Layer 8 of a small transformer language model trained on English Wikipedia (11 layers, counted from 0, width 96).
A neuron's activation on a vector x is ReLU(weights . x), where the dot is the dot product.

Input weights of the MLP neurons that the questions are about. A number n stands for (n - 128) times 0.0041.
n0: 133, 97, 128, 118, 145, 158, 86, 126, 164, 134, 179, 113, 89, 122, 98, 138, 122, 105, 116, 158, 141, 135, 80, 106, 107, 129, 117, 149, 179, 102, 150, 166, 110, 104, 139, 110, 131, 161, 121, 125, 171, 81, 123, 165, 147, 153, 149, 101, 126, 149, 107, 96, 103, 125, 96, 114, 159, 144, 117, 101, 130, 144, 127, 152, 113, 185, 107, 175, 111, 128, 139, 160, 113, 117, 156, 107, 96, 154, 140, 126, 98, 98, 125, 123, 76, 68, 112, 154, 93, 151, 138, 81, 114, 182, 88, 126
n9: 125, 83, 165, 144, 83, 135, 79, 162, 115, 196, 127, 150, 141, 105, 93, 141, 130, 96, 130, 101, 169, 120, 166, 158, 146, 182, 111, 75, 125, 169, 116, 144, 101, 125, 147, 154, 102, 131, 174, 78, 109, 99, 149, 170, 108, 104, 107, 99, 113, 107, 128, 111, 168, 157, 108, 108, 162, 192, 116, 146, 149, 132, 117, 122, 125, 106, 99, 147, 128, 131, 159, 122, 146, 92, 117, 98, 137, 69, 136, 123, 250, 77, 121, 42, 117, 115, 120, 194, 86, 106, 75, 154, 98, 110, 128, 111
n12: 146, 148, 112, 99, 126, 97, 126, 177, 140, 130, 161, 115, 128, 171, 166, 188, 141, 179, 96, 161, 101, 179, 138, 153, 138, 174, 104, 124, 146, 106, 121, 122, 120, 111, 111, 140, 127, 102, 84, 136, 119, 129, 105, 122, 149, 119, 138, 168, 118, 136, 145, 154, 84, 118, 99, 143, 145, 127, 111, 190, 104, 135, 59, 104, 91, 83, 111, 145, 126, 112, 125, 97, 158, 95, 114, 114, 127, 84, 180, 115, 139, 127, 141, 169, 106, 130, 149, 94, 145, 126, 137, 143, 172, 127, 87, 124
n29: 114, 161, 162, 88, 144, 110, 124, 76, 109, 98, 109, 150, 86, 177, 97, 145, 105, 126, 140, 95, 69, 145, 162, 121, 130, 113, 177, 98, 148, 138, 156, 147, 103, 106, 88, 133, 163, 139, 134, 103, 113, 155, 145, 87, 155, 124, 134, 162, 113, 161, 163, 130, 156, 118, 158, 174, 127, 155, 167, 152, 86, 163, 118, 149, 151, 139, 96, 177, 104, 97, 101, 116, 137, 100, 104, 140, 105, 152, 135, 97, 78, 149, 124, 92, 160, 88, 88, 113, 152, 103, 99, 103, 89, 173, 133, 101
n50: 130, 172, 93, 174, 114, 134, 127, 119, 159, 197, 107, 173, 163, 118, 86, 154, 178, 150, 131, 164, 109, 97, 174, 170, 184, 171, 146, 73, 179, 103, 101, 156, 90, 124, 102, 122, 141, 146, 171, 123, 115, 133, 110, 125, 147, 108, 117, 125, 128, 133, 106, 127, 137, 137, 75, 64, 121, 120, 110, 194, 104, 114, 146, 171, 138, 152, 107, 113, 58, 92, 118, 127, 99, 115, 109, 101, 123, 127, 117, 111, 125, 109, 146, 91, 123, 132, 105, 181, 109, 148, 131, 213, 91, 124, 74, 120
n55: 76, 93, 143, 99, 155, 149, 133, 90, 184, 168, 114, 134, 110, 82, 136, 143, 158, 99, 121, 126, 141, 132, 136, 158, 128, 74, 117, 159, 110, 125, 117, 73, 122, 139, 143, 100, 113, 127, 113, 102, 123, 99, 129, 116, 147, 100, 118, 92, 152, 161, 106, 113, 72, 147, 133, 191, 114, 129, 137, 148, 147, 113, 110, 97, 115, 134, 148, 144, 114, 170, 98, 132, 94, 126, 175, 97, 159, 87, 109, 146, 171, 117, 132, 123, 142, 83, 78, 147, 154, 135, 120, 91, 143, 183, 139, 75
n67: 160, 137, 103, 92, 69, 164, 145, 112, 111, 115, 127, 135, 187, 122, 128, 138, 144, 195, 148, 105, 75, 137, 142, 141, 177, 118, 133, 108, 89, 109, 113, 125, 156, 169, 122, 113, 201, 79, 113, 111, 130, 129, 107, 148, 119, 61, 130, 150, 90, 172, 98, 119, 131, 133, 132, 176, 137, 109, 112, 76, 150, 107, 149, 135, 163, 114, 103, 175, 79, 118, 165, 118, 131, 99, 111, 116, 118, 81, 132, 161, 163, 119, 157, 128, 156, 138, 149, 142, 147, 141, 131, 110, 164, 47, 129, 110
n79: 123, 117, 135, 168, 104, 159, 115, 124, 143, 184, 93, 107, 99, 152, 156, 131, 73, 163, 61, 130, 125, 85, 148, 153, 125, 148, 139, 121, 130, 123, 140, 114, 117, 169, 192, 135, 102, 150, 111, 116, 123, 135, 98, 77, 115, 113, 104, 137, 134, 111, 116, 142, 155, 124, 130, 177, 103, 137, 154, 128, 120, 163, 129, 115, 175, 135, 74, 124, 135, 137, 103, 130, 150, 127, 214, 176, 170, 131, 127, 168, 81, 133, 87, 86, 159, 107, 179, 112, 113, 131, 103, 114, 98, 174, 97, 43
n80: 155, 123, 104, 130, 131, 115, 115, 107, 157, 128, 132, 96, 132, 97, 124, 88, 124, 140, 114, 110, 88, 92, 121, 72, 159, 69, 168, 124, 113, 101, 146, 140, 132, 187, 136, 141, 149, 184, 148, 93, 160, 130, 125, 94, 137, 118, 149, 132, 107, 142, 119, 111, 168, 93, 189, 120, 121, 117, 119, 120, 103, 158, 90, 171, 130, 118, 142, 75, 174, 177, 117, 116, 150, 130, 160, 104, 131, 145, 118, 100, 152, 162, 138, 90, 137, 73, 94, 144, 140, 110, 158, 115, 118, 112, 175, 119
n95: 146, 148, 131, 156, 102, 142, 140, 127, 102, 88, 125, 69, 131, 107, 74, 90, 124, 129, 167, 140, 125, 142, 126, 109, 166, 85, 101, 156, 115, 157, 106, 105, 132, 151, 135, 154, 104, 173, 110, 178, 137, 106, 120, 103, 128, 143, 137, 171, 166, 139, 153, 132, 100, 133, 101, 64, 151, 57, 156, 70, 144, 172, 117, 91, 142, 166, 70, 167, 132, 86, 144, 124, 116, 115, 182, 132, 139, 134, 152, 100, 160, 76, 195, 75, 130, 142, 125, 136, 136, 142, 164, 128, 146, 146, 162, 105
n103: 121, 94, 77, 89, 61, 137, 175, 117, 136, 158, 149, 201, 142, 143, 104, 130, 95, 179, 168, 62, 93, 105, 94, 128, 108, 125, 145, 155, 108, 111, 185, 116, 96, 122, 142, 184, 98, 99, 87, 155, 138, 112, 102, 95, 161, 187, 154, 151, 140, 115, 117, 86, 115, 148, 126, 155, 143, 169, 164, 137, 118, 155, 120, 140, 141, 93, 107, 97, 125, 131, 153, 90, 100, 112, 144, 132, 117, 140, 165, 92, 111, 98, 181, 97, 126, 111, 128, 139, 129, 119, 144, 164, 151, 175, 104, 136
n116: 138, 152, 145, 164, 115, 138, 54, 137, 78, 132, 94, 108, 113, 140, 157, 140, 174, 122, 115, 108, 101, 154, 147, 113, 94, 128, 96, 113, 111, 124, 118, 100, 141, 139, 132, 112, 112, 152, 111, 127, 122, 170, 99, 135, 112, 124, 97, 148, 139, 76, 126, 112, 173, 132, 120, 149, 119, 110, 125, 143, 100, 123, 162, 133, 145, 95, 150, 173, 146, 144, 124, 128, 132, 125, 158, 106, 177, 139, 103, 96, 171, 122, 174, 109, 104, 82, 80, 148, 133, 170, 123, 72, 113, 168, 159, 155
n143: 143, 123, 99, 191, 120, 140, 111, 136, 131, 53, 150, 127, 85, 69, 119, 124, 111, 138, 86, 124, 124, 134, 189, 178, 129, 127, 57, 125, 115, 117, 115, 155, 110, 79, 121, 141, 132, 154, 148, 122, 141, 96, 194, 114, 117, 136, 149, 206, 122, 83, 174, 111, 131, 147, 139, 164, 192, 170, 132, 130, 99, 197, 138, 107, 92, 101, 65, 78, 86, 127, 173, 116, 107, 133, 80, 115, 122, 81, 142, 126, 72, 103, 117, 151, 103, 92, 107, 149, 129, 166, 175, 86, 94, 134, 137, 133
n163: 188, 135, 102, 142, 149, 99, 160, 153, 131, 137, 137, 132, 131, 118, 160, 164, 123, 91, 152, 118, 97, 106, 154, 99, 100, 152, 134, 102, 131, 121, 152, 56, 121, 121, 137, 93, 90, 57, 183, 93, 89, 129, 121, 124, 84, 90, 95, 187, 179, 128, 136, 123, 139, 130, 105, 171, 110, 109, 142, 120, 144, 158, 127, 155, 119, 127, 84, 198, 136, 179, 135, 89, 124, 126, 126, 99, 145, 112, 115, 144, 115, 132, 163, 101, 148, 118, 73, 104, 110, 138, 134, 176, 150, 115, 131, 91
n169: 138, 129, 131, 134, 118, 109, 136, 156, 65, 116, 160, 150, 98, 144, 145, 158, 87, 177, 119, 141, 145, 188, 155, 102, 146, 158, 144, 149, 143, 74, 129, 82, 98, 108, 119, 161, 132, 137, 139, 126, 95, 112, 134, 135, 138, 147, 113, 114, 180, 116, 147, 97, 88, 112, 153, 149, 138, 180, 169, 121, 164, 120, 137, 77, 132, 74, 107, 131, 136, 126, 133, 137, 137, 115, 85, 87, 103, 109, 140, 121, 126, 152, 178, 121, 120, 117, 144, 136, 144, 105, 98, 144, 90, 84, 71, 124
n170: 121, 120, 183, 142, 83, 72, 100, 122, 150, 167, 92, 94, 128, 94, 141, 118, 164, 90, 105, 136, 117, 164, 145, 147, 145, 116, 132, 91, 187, 164, 123, 160, 125, 63, 138, 106, 181, 189, 137, 117, 127, 99, 146, 175, 162, 116, 150, 179, 121, 172, 179, 108, 149, 130, 148, 120, 130, 83, 97, 145, 119, 165, 140, 134, 173, 116, 171, 133, 144, 108, 129, 138, 144, 95, 76, 113, 166, 162, 161, 149, 159, 111, 118, 129, 82, 98, 135, 130, 150, 124, 130, 152, 73, 125, 67, 129
n178: 182, 103, 114, 203, 101, 119, 93, 134, 167, 72, 99, 115, 140, 126, 130, 168, 148, 81, 82, 152, 162, 145, 142, 141, 163, 95, 112, 159, 176, 120, 98, 180, 143, 113, 129, 128, 126, 149, 135, 94, 163, 134, 158, 123, 113, 125, 69, 145, 77, 177, 153, 123, 153, 111, 111, 68, 115, 166, 143, 157, 111, 101, 111, 156, 134, 120, 143, 155, 124, 130, 121, 160, 46, 112, 136, 100, 62, 144, 153, 148, 91, 105, 134, 137, 181, 133, 142, 151, 162, 164, 110, 112, 99, 131, 85, 169
n181: 151, 194, 84, 102, 88, 158, 151, 142, 158, 69, 155, 162, 103, 130, 129, 165, 172, 54, 134, 102, 79, 118, 128, 139, 102, 116, 201, 136, 157, 126, 98, 70, 122, 135, 157, 113, 100, 144, 125, 144, 125, 146, 57, 95, 115, 94, 132, 169, 160, 109, 103, 67, 159, 182, 127, 114, 108, 133, 113, 146, 143, 173, 143, 118, 124, 125, 100, 124, 65, 99, 158, 138, 103, 142, 99, 145, 120, 111, 128, 117, 115, 55, 96, 166, 126, 166, 117, 149, 183, 129, 135, 132, 150, 133, 138, 144
n189: 120, 166, 140, 161, 118, 115, 50, 100, 151, 117, 87, 142, 130, 124, 117, 135, 154, 95, 116, 136, 112, 79, 64, 89, 145, 95, 110, 157, 159, 114, 104, 60, 187, 102, 98, 121, 103, 133, 199, 123, 154, 107, 112, 108, 123, 190, 97, 152, 139, 148, 130, 94, 187, 101, 132, 104, 127, 116, 99, 166, 119, 108, 90, 60, 124, 187, 120, 109, 148, 118, 135, 129, 140, 112, 129, 131, 165, 150, 145, 153, 156, 100, 139, 80, 139, 138, 124, 96, 157, 160, 165, 157, 98, 95, 161, 130
n206: 147, 97, 90, 181, 135, 122, 164, 55, 117, 83, 125, 147, 110, 118, 120, 93, 94, 122, 185, 109, 153, 113, 160, 151, 69, 94, 123, 121, 97, 139, 145, 120, 102, 105, 88, 105, 100, 136, 125, 104, 158, 93, 131, 100, 130, 138, 145, 137, 132, 90, 158, 111, 127, 143, 150, 127, 148, 139, 130, 126, 122, 146, 103, 148, 166, 143, 155, 107, 156, 90, 120, 104, 182, 169, 136, 85, 74, 145, 117, 106, 173, 165, 172, 81, 129, 115, 119, 138, 137, 144, 127, 114, 143, 112, 120, 118
n218: 123, 127, 73, 161, 136, 163, 121, 125, 144, 133, 106, 135, 77, 139, 149, 135, 99, 161, 152, 146, 134, 87, 79, 143, 139, 90, 72, 155, 218, 173, 201, 137, 122, 132, 99, 135, 98, 132, 122, 120, 114, 114, 149, 80, 145, 162, 99, 153, 142, 100, 126, 90, 121, 99, 141, 107, 105, 81, 175, 131, 108, 121, 131, 104, 123, 153, 118, 151, 119, 117, 127, 80, 127, 141, 111, 120, 126, 156, 128, 165, 72, 118, 134, 148, 175, 113, 106, 128, 119, 146, 181, 135, 139, 143, 99, 136
n223: 122, 101, 168, 148, 143, 119, 135, 151, 163, 113, 115, 103, 103, 109, 113, 105, 125, 137, 124, 124, 151, 136, 140, 123, 120, 142, 154, 131, 143, 172, 111, 157, 98, 117, 166, 77, 155, 147, 118, 140, 159, 124, 164, 134, 174, 147, 77, 105, 125, 152, 132, 83, 97, 177, 114, 161, 113, 136, 142, 137, 64, 87, 72, 120, 115, 126, 165, 169, 84, 102, 164, 105, 152, 98, 140, 87, 155, 150, 121, 178, 117, 56, 133, 101, 59, 176, 113, 147, 147, 162, 114, 73, 139, 154, 94, 140
n229: 150, 136, 123, 157, 150, 120, 119, 70, 151, 143, 84, 147, 110, 126, 108, 103, 108, 127, 136, 111, 62, 119, 112, 185, 182, 188, 106, 165, 105, 129, 122, 125, 107, 137, 124, 115, 155, 120, 56, 134, 104, 78, 92, 150, 135, 149, 151, 159, 83, 132, 83, 136, 108, 122, 87, 120, 139, 166, 149, 162, 143, 111, 155, 113, 160, 83, 150, 117, 130, 118, 182, 120, 71, 138, 134, 122, 79, 117, 169, 147, 123, 113, 78, 83, 74, 80, 113, 104, 177, 104, 132, 102, 140, 131, 143, 136
n236: 89, 159, 77, 151, 133, 124, 83, 110, 185, 100, 100, 152, 137, 107, 128, 140, 161, 94, 136, 148, 127, 169, 115, 77, 157, 74, 145, 130, 141, 197, 136, 190, 77, 83, 178, 127, 113, 97, 121, 101, 141, 109, 84, 200, 127, 109, 99, 168, 105, 104, 94, 127, 122, 120, 161, 118, 160, 150, 91, 136, 74, 145, 165, 102, 187, 115, 108, 98, 96, 206, 153, 137, 125, 124, 133, 118, 113, 119, 159, 156, 128, 91, 164, 137, 130, 153, 117, 129, 181, 113, 118, 131, 102, 129, 128, 144
n243: 148, 82, 106, 131, 132, 137, 168, 136, 183, 172, 131, 116, 100, 171, 171, 129, 139, 122, 150, 122, 90, 114, 142, 135, 139, 99, 130, 119, 181, 133, 163, 111, 176, 124, 124, 99, 156, 83, 131, 117, 178, 99, 151, 134, 137, 78, 96, 121, 169, 107, 118, 146, 146, 118, 109, 144, 161, 130, 68, 79, 136, 99, 129, 97, 109, 125, 125, 142, 144, 142, 140, 141, 137, 117, 146, 88, 142, 114, 199, 118, 135, 189, 130, 92, 140, 87, 144, 143, 165, 104, 113, 198, 173, 156, 89, 59

Each question shows a token from some text and the vector x that enters the MLP there. A number n stands for (n - 128) times 0.056.

"W": 83, 131, 121, 123, 170, 159, 144, 87, 95, 118, 147, 97, 139, 140, 165, 123, 173, 151, 116, 109, 134, 93, 154, 119, 111, 172, 149, 98, 98, 161, 85, 143, 120, 157, 143, 78, 137, 137, 84, 145, 115, 111, 152, 116, 124, 166, 114, 126, 182, 155, 148, 129, 118, 96, 113, 151, 120, 118, 110, 108, 98, 139, 121, 153, 115, 146, 116, 159, 90, 147, 104, 163, 173, 85, 114, 162, 125, 141, 108, 164, 120, 84, 120, 139, 130, 126, 131, 131, 108, 82, 172, 127, 120, 89, 185, 136
Which two neurons fire most, strongest first? n223, n67

" E": 114, 116, 106, 122, 149, 88, 161, 96, 116, 153, 152, 103, 66, 119, 134, 132, 161, 99, 123, 128, 106, 141, 153, 126, 98, 135, 138, 108, 133, 146, 110, 150, 158, 190, 123, 152, 135, 185, 116, 155, 131, 138, 102, 136, 131, 102, 106, 130, 136, 106, 194, 120, 88, 119, 112, 174, 131, 148, 101, 128, 74, 113, 141, 139, 86, 128, 135, 140, 135, 190, 106, 127, 133, 95, 128, 170, 106, 149, 123, 148, 144, 116, 118, 149, 133, 131, 126, 107, 71, 134, 147, 150, 132, 61, 171, 146
Which of these neurons fires most? n80

" C": 60, 117, 83, 157, 169, 118, 134, 112, 106, 113, 170, 107, 98, 156, 114, 136, 136, 91, 125, 113, 152, 82, 178, 132, 110, 161, 127, 145, 94, 108, 112, 150, 95, 149, 104, 136, 117, 141, 95, 158, 122, 123, 168, 144, 126, 117, 103, 139, 129, 151, 158, 148, 69, 119, 138, 180, 149, 140, 149, 120, 131, 86, 132, 125, 120, 104, 125, 127, 93, 182, 119, 108, 155, 80, 104, 115, 127, 140, 113, 156, 130, 134, 143, 140, 141, 145, 122, 137, 66, 153, 131, 152, 121, 101, 184, 180
The most active neuron and its activation: n143, at about 2.8

" t": 52, 162, 132, 164, 152, 141, 95, 109, 105, 127, 161, 118, 146, 154, 117, 122, 111, 114, 125, 97, 125, 148, 139, 126, 93, 100, 126, 141, 107, 123, 118, 164, 63, 169, 105, 143, 131, 140, 98, 155, 109, 132, 112, 139, 120, 155, 119, 120, 160, 142, 124, 98, 82, 68, 149, 135, 153, 135, 126, 125, 105, 122, 133, 124, 95, 149, 154, 120, 142, 175, 133, 132, 139, 109, 64, 136, 120, 161, 72, 169, 135, 131, 125, 163, 127, 116, 152, 175, 125, 99, 134, 169, 175, 154, 138, 104
Which of these neurons fires most? n236

" in": 73, 96, 103, 127, 131, 136, 120, 120, 111, 154, 168, 115, 138, 132, 180, 111, 117, 131, 173, 149, 156, 145, 154, 120, 127, 89, 104, 151, 82, 150, 125, 140, 152, 131, 117, 168, 116, 145, 128, 172, 158, 79, 121, 148, 129, 125, 110, 135, 141, 157, 71, 104, 150, 83, 113, 141, 158, 141, 132, 89, 77, 121, 193, 139, 112, 124, 145, 101, 155, 110, 106, 149, 153, 100, 105, 158, 160, 107, 101, 157, 120, 124, 138, 122, 106, 132, 108, 153, 85, 113, 154, 134, 138, 73, 150, 111
The most active neuron and its activation: n67, at about 1.2

"iv": 167, 103, 134, 95, 143, 110, 113, 106, 106, 114, 127, 113, 142, 141, 122, 94, 134, 98, 86, 135, 161, 102, 102, 119, 101, 78, 149, 146, 51, 124, 112, 90, 94, 110, 114, 90, 134, 190, 92, 187, 144, 136, 210, 113, 124, 142, 121, 130, 97, 175, 136, 134, 151, 115, 60, 127, 132, 144, 116, 131, 135, 107, 143, 114, 147, 119, 156, 133, 114, 102, 121, 158, 118, 134, 135, 131, 138, 160, 152, 137, 150, 125, 107, 120, 182, 117, 170, 117, 138, 116, 121, 148, 178, 150, 161, 131
Which of these neurons fires most? n178

"o": 145, 140, 134, 184, 120, 102, 128, 97, 55, 125, 154, 105, 117, 139, 123, 110, 127, 139, 96, 143, 131, 104, 183, 113, 117, 175, 146, 104, 96, 134, 112, 124, 136, 130, 151, 125, 93, 93, 128, 181, 99, 122, 158, 146, 94, 148, 142, 122, 166, 158, 181, 140, 154, 128, 106, 121, 99, 86, 111, 103, 80, 145, 137, 127, 127, 122, 117, 75, 158, 170, 117, 140, 169, 100, 169, 117, 142, 132, 140, 157, 118, 97, 112, 146, 137, 152, 148, 114, 61, 115, 143, 114, 118, 127, 176, 132
Which two neurons fire most, strongest first? n79, n95

"v": 54, 132, 176, 127, 113, 123, 77, 117, 141, 100, 159, 110, 133, 160, 124, 107, 146, 143, 138, 120, 128, 115, 121, 169, 137, 145, 156, 160, 110, 146, 134, 145, 90, 104, 110, 136, 152, 130, 114, 172, 130, 112, 173, 154, 156, 166, 137, 93, 119, 157, 174, 63, 115, 126, 83, 151, 121, 101, 103, 149, 120, 118, 158, 158, 145, 118, 125, 118, 121, 128, 95, 98, 88, 166, 146, 181, 113, 170, 123, 151, 114, 115, 99, 142, 138, 78, 115, 140, 94, 133, 94, 134, 110, 125, 141, 142
Which of these neurons fires most? n0

"ell": 202, 83, 122, 120, 155, 155, 153, 130, 102, 76, 109, 162, 122, 126, 110, 146, 165, 143, 153, 123, 173, 128, 89, 140, 138, 141, 91, 120, 116, 117, 120, 84, 136, 133, 119, 113, 97, 106, 145, 119, 90, 93, 156, 142, 95, 139, 133, 136, 192, 142, 162, 147, 148, 96, 51, 129, 187, 118, 102, 88, 129, 150, 106, 160, 107, 119, 127, 129, 93, 115, 120, 151, 135, 145, 130, 136, 128, 149, 104, 120, 98, 141, 132, 158, 151, 140, 148, 75, 116, 110, 125, 139, 141, 123, 121, 168
Which of these neurons fires most? n163

" g": 66, 149, 149, 139, 153, 139, 119, 107, 139, 124, 150, 114, 97, 168, 132, 139, 149, 103, 131, 125, 141, 136, 166, 161, 100, 120, 92, 149, 112, 164, 115, 176, 54, 176, 124, 99, 108, 152, 121, 175, 134, 162, 145, 124, 117, 153, 62, 107, 147, 127, 142, 111, 56, 117, 134, 151, 173, 107, 116, 126, 107, 93, 93, 131, 126, 149, 131, 133, 128, 160, 116, 109, 121, 121, 130, 127, 80, 148, 63, 142, 131, 126, 145, 165, 135, 142, 119, 136, 96, 113, 155, 161, 134, 140, 140, 112
The three highest activations, in order: n223, n55, n218

"he": 128, 132, 127, 149, 137, 113, 143, 85, 117, 122, 155, 87, 130, 153, 152, 101, 165, 70, 93, 124, 161, 114, 173, 143, 146, 127, 133, 140, 142, 114, 144, 153, 167, 196, 135, 116, 86, 153, 113, 145, 96, 150, 89, 183, 103, 128, 115, 84, 147, 99, 116, 128, 134, 116, 111, 139, 121, 92, 125, 127, 60, 140, 135, 134, 89, 151, 135, 123, 124, 141, 98, 164, 151, 137, 137, 181, 155, 131, 99, 124, 100, 101, 99, 167, 146, 152, 144, 128, 94, 159, 136, 107, 116, 109, 130, 137
The three highest activations, in order: n79, n116, n181

"en": 95, 135, 119, 140, 86, 116, 98, 116, 106, 132, 170, 129, 145, 119, 102, 82, 129, 165, 99, 109, 127, 160, 145, 172, 135, 137, 125, 122, 141, 106, 146, 172, 172, 123, 114, 116, 92, 160, 110, 160, 118, 97, 137, 160, 156, 125, 141, 114, 144, 146, 106, 102, 121, 85, 82, 141, 141, 96, 134, 108, 87, 157, 141, 136, 138, 125, 152, 71, 132, 81, 108, 133, 161, 163, 134, 159, 78, 128, 104, 166, 131, 163, 122, 131, 157, 129, 170, 88, 133, 163, 107, 172, 152, 140, 102, 88
Which of these neurons fires most? n79

" the": 130, 130, 120, 146, 132, 174, 127, 85, 183, 148, 178, 111, 115, 120, 147, 93, 149, 145, 168, 120, 132, 119, 154, 154, 120, 158, 133, 163, 112, 151, 109, 156, 120, 136, 99, 116, 120, 126, 108, 158, 145, 152, 120, 122, 112, 130, 110, 150, 105, 120, 120, 126, 142, 97, 121, 130, 167, 167, 134, 107, 46, 94, 147, 121, 89, 81, 172, 148, 109, 149, 96, 141, 147, 121, 90, 171, 140, 101, 94, 151, 124, 120, 136, 115, 134, 119, 118, 140, 108, 119, 129, 134, 148, 85, 162, 94
Which of these neurons fires most? n67

"re": 78, 128, 124, 85, 141, 145, 137, 102, 136, 94, 109, 130, 92, 87, 160, 69, 191, 138, 131, 127, 128, 122, 141, 168, 120, 128, 105, 135, 82, 153, 152, 132, 128, 113, 103, 141, 144, 115, 113, 170, 116, 143, 150, 99, 138, 151, 135, 136, 117, 180, 163, 95, 110, 107, 101, 66, 164, 113, 122, 125, 105, 139, 142, 128, 132, 136, 123, 126, 132, 138, 113, 169, 152, 127, 116, 176, 140, 131, 145, 168, 75, 155, 118, 105, 137, 199, 122, 132, 103, 89, 114, 161, 152, 87, 154, 138
Which of these neurons fires most? n95

"ation": 180, 162, 112, 104, 104, 97, 179, 132, 67, 101, 112, 133, 141, 135, 141, 155, 165, 134, 161, 84, 161, 135, 101, 134, 129, 138, 140, 119, 100, 131, 172, 163, 97, 94, 107, 179, 125, 166, 76, 190, 142, 167, 122, 121, 114, 105, 147, 90, 109, 152, 171, 131, 115, 123, 103, 141, 98, 118, 123, 147, 136, 119, 100, 84, 95, 121, 143, 96, 158, 149, 98, 123, 132, 161, 141, 171, 74, 143, 113, 147, 84, 140, 127, 106, 137, 134, 147, 110, 114, 145, 135, 129, 157, 99, 113, 121
The three highest activations, in order: n103, n12, n206

"ro": 124, 137, 136, 185, 147, 95, 154, 137, 78, 128, 122, 125, 96, 152, 113, 137, 123, 128, 148, 127, 114, 184, 106, 153, 140, 131, 136, 127, 138, 107, 136, 127, 167, 144, 103, 144, 108, 121, 129, 141, 120, 102, 149, 110, 115, 102, 192, 139, 183, 128, 108, 125, 127, 122, 89, 141, 142, 124, 108, 44, 114, 93, 131, 90, 104, 98, 151, 118, 122, 138, 76, 108, 174, 160, 152, 137, 141, 151, 142, 165, 119, 175, 126, 137, 123, 153, 106, 141, 87, 159, 118, 124, 139, 69, 101, 142
The three highest activations, in order: n169, n243, n206

" K": 92, 147, 137, 100, 142, 161, 160, 125, 136, 131, 130, 111, 95, 146, 160, 112, 177, 80, 71, 103, 122, 102, 119, 162, 105, 167, 151, 115, 109, 159, 89, 128, 107, 157, 126, 123, 125, 154, 120, 100, 134, 126, 99, 134, 132, 124, 118, 127, 171, 149, 191, 113, 94, 111, 120, 168, 147, 96, 103, 131, 106, 117, 148, 108, 80, 138, 126, 152, 90, 172, 103, 163, 140, 104, 108, 127, 109, 125, 79, 173, 127, 130, 139, 160, 129, 153, 124, 113, 126, 109, 144, 150, 107, 104, 175, 194
The most active neuron and its activation: n181, at about 3.1

"an": 140, 127, 151, 116, 127, 152, 121, 145, 114, 152, 161, 109, 106, 133, 142, 132, 116, 149, 76, 118, 124, 139, 151, 88, 173, 147, 144, 142, 77, 165, 92, 146, 128, 126, 127, 133, 118, 175, 124, 94, 113, 137, 112, 77, 111, 102, 134, 83, 92, 139, 180, 148, 114, 141, 105, 112, 143, 111, 110, 130, 111, 169, 159, 173, 88, 113, 155, 81, 143, 80, 106, 130, 111, 112, 131, 172, 140, 124, 116, 85, 127, 146, 152, 166, 189, 141, 137, 87, 73, 138, 140, 111, 152, 122, 147, 164
The most active neuron and its activation: n80, at about 1.7

"ic": 182, 129, 171, 134, 162, 100, 137, 133, 147, 86, 177, 106, 120, 146, 93, 102, 122, 105, 172, 102, 116, 94, 134, 183, 118, 144, 123, 163, 148, 98, 109, 107, 99, 155, 95, 172, 134, 113, 156, 161, 105, 97, 176, 134, 108, 115, 137, 100, 175, 151, 142, 95, 81, 104, 128, 144, 125, 120, 144, 100, 134, 98, 90, 126, 112, 150, 195, 154, 150, 115, 113, 122, 108, 159, 90, 131, 130, 149, 142, 112, 123, 143, 115, 128, 147, 119, 94, 115, 94, 124, 143, 170, 107, 130, 143, 103
Which of these neurons fires most? n163

"es": 149, 155, 172, 183, 106, 140, 126, 104, 98, 125, 147, 102, 149, 150, 102, 135, 107, 109, 139, 89, 124, 114, 165, 116, 114, 116, 147, 164, 91, 113, 109, 146, 114, 128, 113, 124, 83, 185, 106, 190, 123, 138, 96, 140, 95, 120, 191, 128, 98, 118, 151, 111, 107, 116, 78, 76, 131, 124, 121, 107, 125, 64, 138, 96, 128, 131, 139, 144, 156, 177, 134, 147, 110, 137, 144, 101, 131, 120, 126, 168, 114, 142, 157, 142, 123, 99, 152, 150, 77, 88, 138, 193, 153, 130, 146, 148
The most active neuron and its activation: n95, at about 3.6

"or": 119, 138, 132, 144, 62, 112, 111, 131, 126, 129, 136, 111, 145, 170, 143, 157, 168, 86, 102, 140, 133, 89, 135, 113, 145, 101, 134, 155, 118, 144, 148, 165, 121, 158, 67, 117, 143, 153, 121, 159, 137, 155, 140, 130, 137, 112, 121, 111, 84, 135, 143, 71, 142, 116, 116, 112, 148, 125, 147, 95, 122, 137, 128, 138, 119, 145, 128, 69, 175, 204, 100, 105, 140, 108, 100, 119, 95, 147, 95, 171, 98, 153, 105, 136, 103, 168, 157, 142, 119, 130, 114, 124, 192, 109, 123, 132
Which of these neurons fires most? n178

" B": 61, 123, 139, 131, 151, 138, 126, 145, 108, 148, 128, 112, 108, 135, 123, 149, 136, 105, 134, 126, 95, 130, 203, 129, 112, 145, 143, 117, 110, 105, 130, 159, 130, 182, 95, 112, 122, 177, 131, 117, 117, 115, 151, 123, 127, 136, 98, 153, 148, 160, 160, 112, 82, 135, 153, 176, 178, 148, 112, 77, 104, 91, 122, 105, 90, 141, 165, 107, 73, 154, 124, 117, 152, 101, 103, 134, 123, 139, 68, 154, 145, 119, 137, 164, 126, 138, 113, 110, 93, 74, 130, 136, 142, 144, 169, 153
Which two neurons fire most, strongest first? n223, n55

" A": 98, 99, 122, 141, 128, 103, 143, 89, 125, 152, 185, 120, 84, 110, 131, 151, 147, 91, 92, 145, 127, 129, 204, 132, 90, 145, 142, 138, 111, 147, 104, 154, 139, 180, 120, 153, 108, 198, 144, 121, 132, 154, 118, 130, 109, 105, 103, 134, 101, 134, 164, 117, 63, 110, 181, 169, 165, 144, 134, 104, 98, 83, 127, 112, 101, 129, 158, 130, 128, 178, 100, 106, 122, 125, 111, 129, 110, 129, 116, 134, 149, 137, 137, 137, 132, 126, 130, 113, 73, 119, 137, 130, 153, 101, 157, 138
The most active neuron and its activation: n55, at about 2.4

"ol": 75, 155, 128, 95, 118, 100, 123, 121, 92, 112, 152, 116, 127, 118, 165, 112, 153, 118, 127, 150, 97, 125, 143, 111, 134, 95, 151, 207, 124, 133, 116, 117, 126, 94, 136, 146, 148, 171, 117, 161, 111, 150, 158, 119, 125, 120, 89, 131, 101, 128, 130, 87, 103, 145, 40, 148, 137, 136, 146, 94, 106, 93, 175, 144, 175, 120, 153, 124, 132, 139, 100, 113, 103, 137, 135, 134, 124, 176, 173, 130, 120, 129, 80, 152, 165, 118, 103, 147, 105, 146, 109, 148, 165, 108, 156, 146
Which of these neurons fires most? n178